Layer 9 of a small transformer language model trained on English Wikipedia (21 layers, counted from 0, width 96).
A neuron adds its activation times its output weights to the MLP's output. To switch it off is to set its activation to zero at one token and run the rest of the model.

Output weights of the MLP neurons that the questions are about. A number n stands for n times 0.0067.
n39: -2 17 19 9 -13 -24 -19 16 -16 -17 -12 2 -17 -48 34 3 35 -12 -33 0 60 -7 -53 -2 -4 26 17 -6 5 -13 -24 -8 31 58 24 3 -44 -1 60 -4 -10 -3 -32 4 -17 41 -58 -3 -25 -21 61 17 43 -1 8 -9 -7 -7 -24 -4 39 14 24 -47 43 -43 2 2 24 -5 -41 -33 -16 64 33 -1 27 49 -9 -19 45 -5 -51 -36 -60 22 29 -6 -26 -19 20 26 -21 20 22 -61
n64: 31 3 -6 15 2 12 -27 -29 19 -11 42 42 -23 -17 0 -8 -30 4 -20 -15 -56 -8 68 16 47 43 -8 -31 20 -18 4 21 -58 -13 -15 -10 -41 0 -8 29 -5 -33 -1 -88 -34 -6 5 28 10 -6 -23 -1 6 -32 20 -49 3 21 47 -25 32 39 36 19 39 27 38 35 -20 34 -32 -9 -4 8 37 -19 -18 -15 51 41 7 -3 42 -14 -12 -11 -38 -39 -30 7 -26 13 -7 -27 10 49
n65: 31 28 -46 63 -19 31 12 21 16 35 29 9 3 -11 -51 -31 34 0 16 -6 40 7 -48 -10 5 4 16 -12 -6 -23 -26 0 -54 1 1 0 40 20 -36 -6 -38 -3 16 -34 14 11 -64 -10 66 -25 3 48 -25 7 -14 31 -16 60 -16 6 -50 -22 20 -16 -29 6 59 34 -12 -5 -18 -30 -62 44 -21 15 3 6 -30 -48 37 24 58 -9 20 -29 30 20 -26 2 -25 -50 25 15 -2 -12
n80: -4 -44 1 -18 0 -4 -16 2 5 93 14 68 14 16 16 5 -2 -6 3 -16 8 -65 -4 -11 4 -8 17 -23 2 9 10 2 8 -9 29 30 57 -18 -23 -12 28 3 51 -36 -38 -48 -29 6 49 28 -13 -2 -13 -24 1 -18 16 -51 -8 -27 14 22 -39 28 16 -7 28 -2 -41 -14 -17 -5 14 0 -5 2 58 -7 17 0 1 -23 1 43 -1 24 7 -12 3 -43 -24 1 3 -33 2 49
n114: -22 -8 -36 -22 -32 10 -23 -8 22 -9 -18 3 0 -15 58 3 1 -29 15 -5 -38 38 4 -32 16 14 25 7 -9 -21 25 -25 33 -26 -46 32 22 -15 5 -2 -9 -13 6 31 10 -30 9 38 25 34 64 -21 -24 2 -62 15 -6 8 -14 4 -41 -29 35 44 14 0 49 62 -22 -23 9 15 -10 -22 10 21 -48 -20 24 13 -9 -12 -22 0 -9 6 -58 40 6 -23 -29 -14 21 -10 94 -28
n116: -3 -25 28 -3 -4 19 -6 -20 20 30 24 17 19 15 -7 -24 -53 -29 12 -13 10 -18 -22 10 -5 -49 -11 2 -4 -26 9 9 -44 -8 56 29 -25 8 38 1 47 -4 -23 5 17 9 -17 -21 -7 -25 -20 -32 38 21 4 -1 3 24 32 -1 12 18 4 7 -27 -3 43 -15 17 -56 -4 19 40 37 -5 -3 -2 17 2 -12 21 -17 0 -52 0 18 8 -51 10 -92 -9 -26 26 11 50 -21
n191: 7 -22 -40 -6 -31 -18 24 25 -43 8 3 -34 39 -32 7 30 14 9 36 15 -51 -5 10 59 6 -4 41 -24 -8 31 -22 3 28 -34 -37 4 -30 -6 -42 8 23 11 13 -13 37 -22 14 31 4 3 -17 -20 11 -28 2 -41 -38 6 -7 -12 -8 -15 6 -6 32 -14 -31 0 -32 -31 13 -12 3 8 -6 5 13 -6 22 3 16 6 10 36 -11 -16 27 25 13 77 31 23 -5 -58 -27 27

Each question names a token from some text and the token that comes next. It shows the activations a of the neurons there, in the order above. A number n stands for n times 0.021.

Then comes g, the gradient of the next token's log-probability with respect to the MLP's output, scaled to length 1. A neuron's effect is roughly proportional to its activation times (output weights . g). A number n stands for n times 0.0043.

"\n", then "|---|---|---|---|"
a: -3 0 -4 -11 -2 2 -4
g: 38 -6 19 -38 3 38 40 -5 -6 14 -8 14 -3 4 1 -10 -12 12 22 8 -29 1 -33 6 5 24 53 -31 -24 0 11 18 -5 -47 -1 15 -38 24 31 1 7 -2 14 -32 -48 17 -16 33 28 46 -9 -18 -8 4 35 -38 14 34 -5 -10 -17 -12 0 3 15 -25 -12 13 -12 0 -8 -53 49 1 -23 -9 -26 5 -62 -1 51 2 -24 -46 21 4 7 24 -26 -13 23 -21 -2 8 10 -2
Which neuron, switched off, raises the next token's probability most? n80

"ters", then " rec"
a: 3 -4 -4 -2 -2 0 -12
g: 17 23 -30 6 5 23 -1 11 25 7 6 -2 -40 22 26 -17 -54 -41 -40 5 40 6 -21 14 14 -13 2 -26 25 -1 15 29 -25 10 -17 13 4 14 14 -5 26 -42 -7 10 -29 11 -6 -25 -48 -27 -35 14 6 11 3 14 12 5 8 27 28 1 -11 -47 -14 23 38 9 -5 7 -6 -8 20 25 38 33 60 9 -22 -22 -29 -12 7 1 6 8 17 -22 -58 -33 -6 7 -39 26 36 -37
Switching off which neuron hurts the next token most? n191

"ire", then ","
a: -7 -5 0 0 1 -1 -4
g: -15 -27 19 -2 -19 65 37 0 -9 -32 15 -18 14 6 17 17 -8 30 41 1 -39 -23 -12 -6 10 -9 23 -15 -10 31 14 -29 17 -11 -4 -10 -4 -4 25 2 -10 -45 25 25 -5 -9 37 18 0 6 9 47 -1 -45 -17 5 -12 0 -32 29 -24 29 -24 -8 14 -31 -1 -39 -1 -5 6 32 36 -45 -56 1 -15 -30 20 -13 6 14 31 27 -30 -22 6 20 22 4 -11 -27 -16 1 -33 55
Switching off which neuron hurts the next token most? n39

"man", then " P"
a: 1 -2 -4 -2 1 1 -1
g: -22 -11 31 15 -24 -62 23 -7 -11 -14 24 77 29 -9 -4 33 8 -9 -7 33 -44 -24 17 -10 -24 11 25 -8 -47 4 12 -6 0 -30 -3 -1 -42 -7 -42 -16 4 29 -6 -6 -70 1 -10 21 -3 -13 -12 -26 -11 36 -4 -14 -16 7 -7 0 10 -21 10 30 2 -20 9 -3 7 30 20 8 -12 -9 -10 -11 6 -3 34 42 44 14 2 33 -7 9 11 0 45 25 18 -27 0 -46 -6 9
Switching off which neuron hurts the next token most? n65

";", then " A"
a: 0 4 2 0 0 -34 -4
g: 14 -1 -30 -20 6 -17 37 -3 -7 -53 11 -16 -18 -20 -23 38 16 31 -23 -4 29 -31 -4 -1 9 -11 18 -4 -26 12 -75 0 39 -14 -14 -20 -7 20 -32 9 6 -33 -46 13 39 -9 -23 17 16 64 25 37 -11 -5 -21 5 2 -18 -17 -28 12 -13 -3 15 8 -30 21 -7 -3 2 -12 40 9 8 8 -19 34 -28 28 44 43 -37 -10 31 18 21 10 2 10 17 -18 -10 -22 -9 22 -17
Switching off which neuron hurts the next token most? n116

"g", then "yle"
a: 4 9 -23 6 1 5 -4
g: 23 -8 3 5 46 6 21 1 -27 -45 -4 3 41 -45 1 14 0 30 33 -30 12 19 -8 -7 -7 -2 -40 -25 57 11 39 -46 -16 5 -16 -3 9 3 -6 -1 30 -14 -43 16 76 -52 25 18 0 -23 -20 -30 -19 14 -5 23 15 -24 9 -17 1 -14 -4 19 -22 -10 -4 9 7 9 -19 24 9 -31 6 30 19 32 25 -56 -4 -10 -22 -19 -12 21 12 12 -39 -5 17 4 -16 20 -1 -13
Which neuron, switched off, raises the next token's probability most? n64

"ing", then " vol"
a: -1 -13 -3 1 -1 4 -1
g: -3 4 64 -28 -13 20 25 -14 -73 -12 10 -15 -16 59 26 -30 -4 11 -8 -17 6 11 -47 -6 25 23 7 0 -19 -15 -19 18 14 -47 -8 -16 -3 -37 -3 -37 -6 23 -48 6 0 -2 29 25 -9 23 35 3 12 15 -2 -1 -13 -7 -31 0 -19 -5 -4 50 32 24 -8 -5 11 9 53 5 -15 -23 -17 7 -5 -19 11 -6 -7 26 1 9 -3 -33 -13 27 -46 17 40 -14 14 37 1 -16
Switching off which neuron hurts the next token most? n64

"ar", then " gr"
a: -1 0 2 0 71 8 -5
g: 44 -25 9 -31 -12 14 -5 -17 -16 -10 -21 29 25 13 17 6 -44 46 -14 -3 -6 -1 19 -12 -6 39 21 -1 -14 18 23 -9 -15 17 23 -11 34 0 -25 -54 6 24 26 12 -6 -19 -22 -15 14 23 27 -28 -15 -37 -33 14 16 -11 -19 -30 -8 -43 -32 5 19 3 3 -34 23 -35 15 36 -3 66 43 -21 -29 1 13 8 13 0 -12 14 -14 29 0 13 -21 -39 15 -39 -6 -20 12 50
Switching off which neuron hurts the next token most? n114

" early", then " 1970"
a: 18 4 0 -1 9 2 -2
g: 23 -2 27 -15 9 4 -13 20 -27 -21 -31 -17 3 6 -2 15 -4 -5 -21 15 17 24 35 21 14 -49 9 23 11 -13 -9 33 -35 -2 33 -3 -3 -21 1 -38 -15 -5 16 19 41 -31 32 32 -33 18 7 16 -14 5 0 6 -8 17 -75 20 5 38 32 -60 0 -25 2 36 -35 0 3 -2 17 -38 -29 11 -12 -1 27 -6 -21 37 0 -23 36 28 -26 -24 -30 1 -23 -4 47 -8 -27 12
Which neuron, switched off, raises the next token's probability most? n39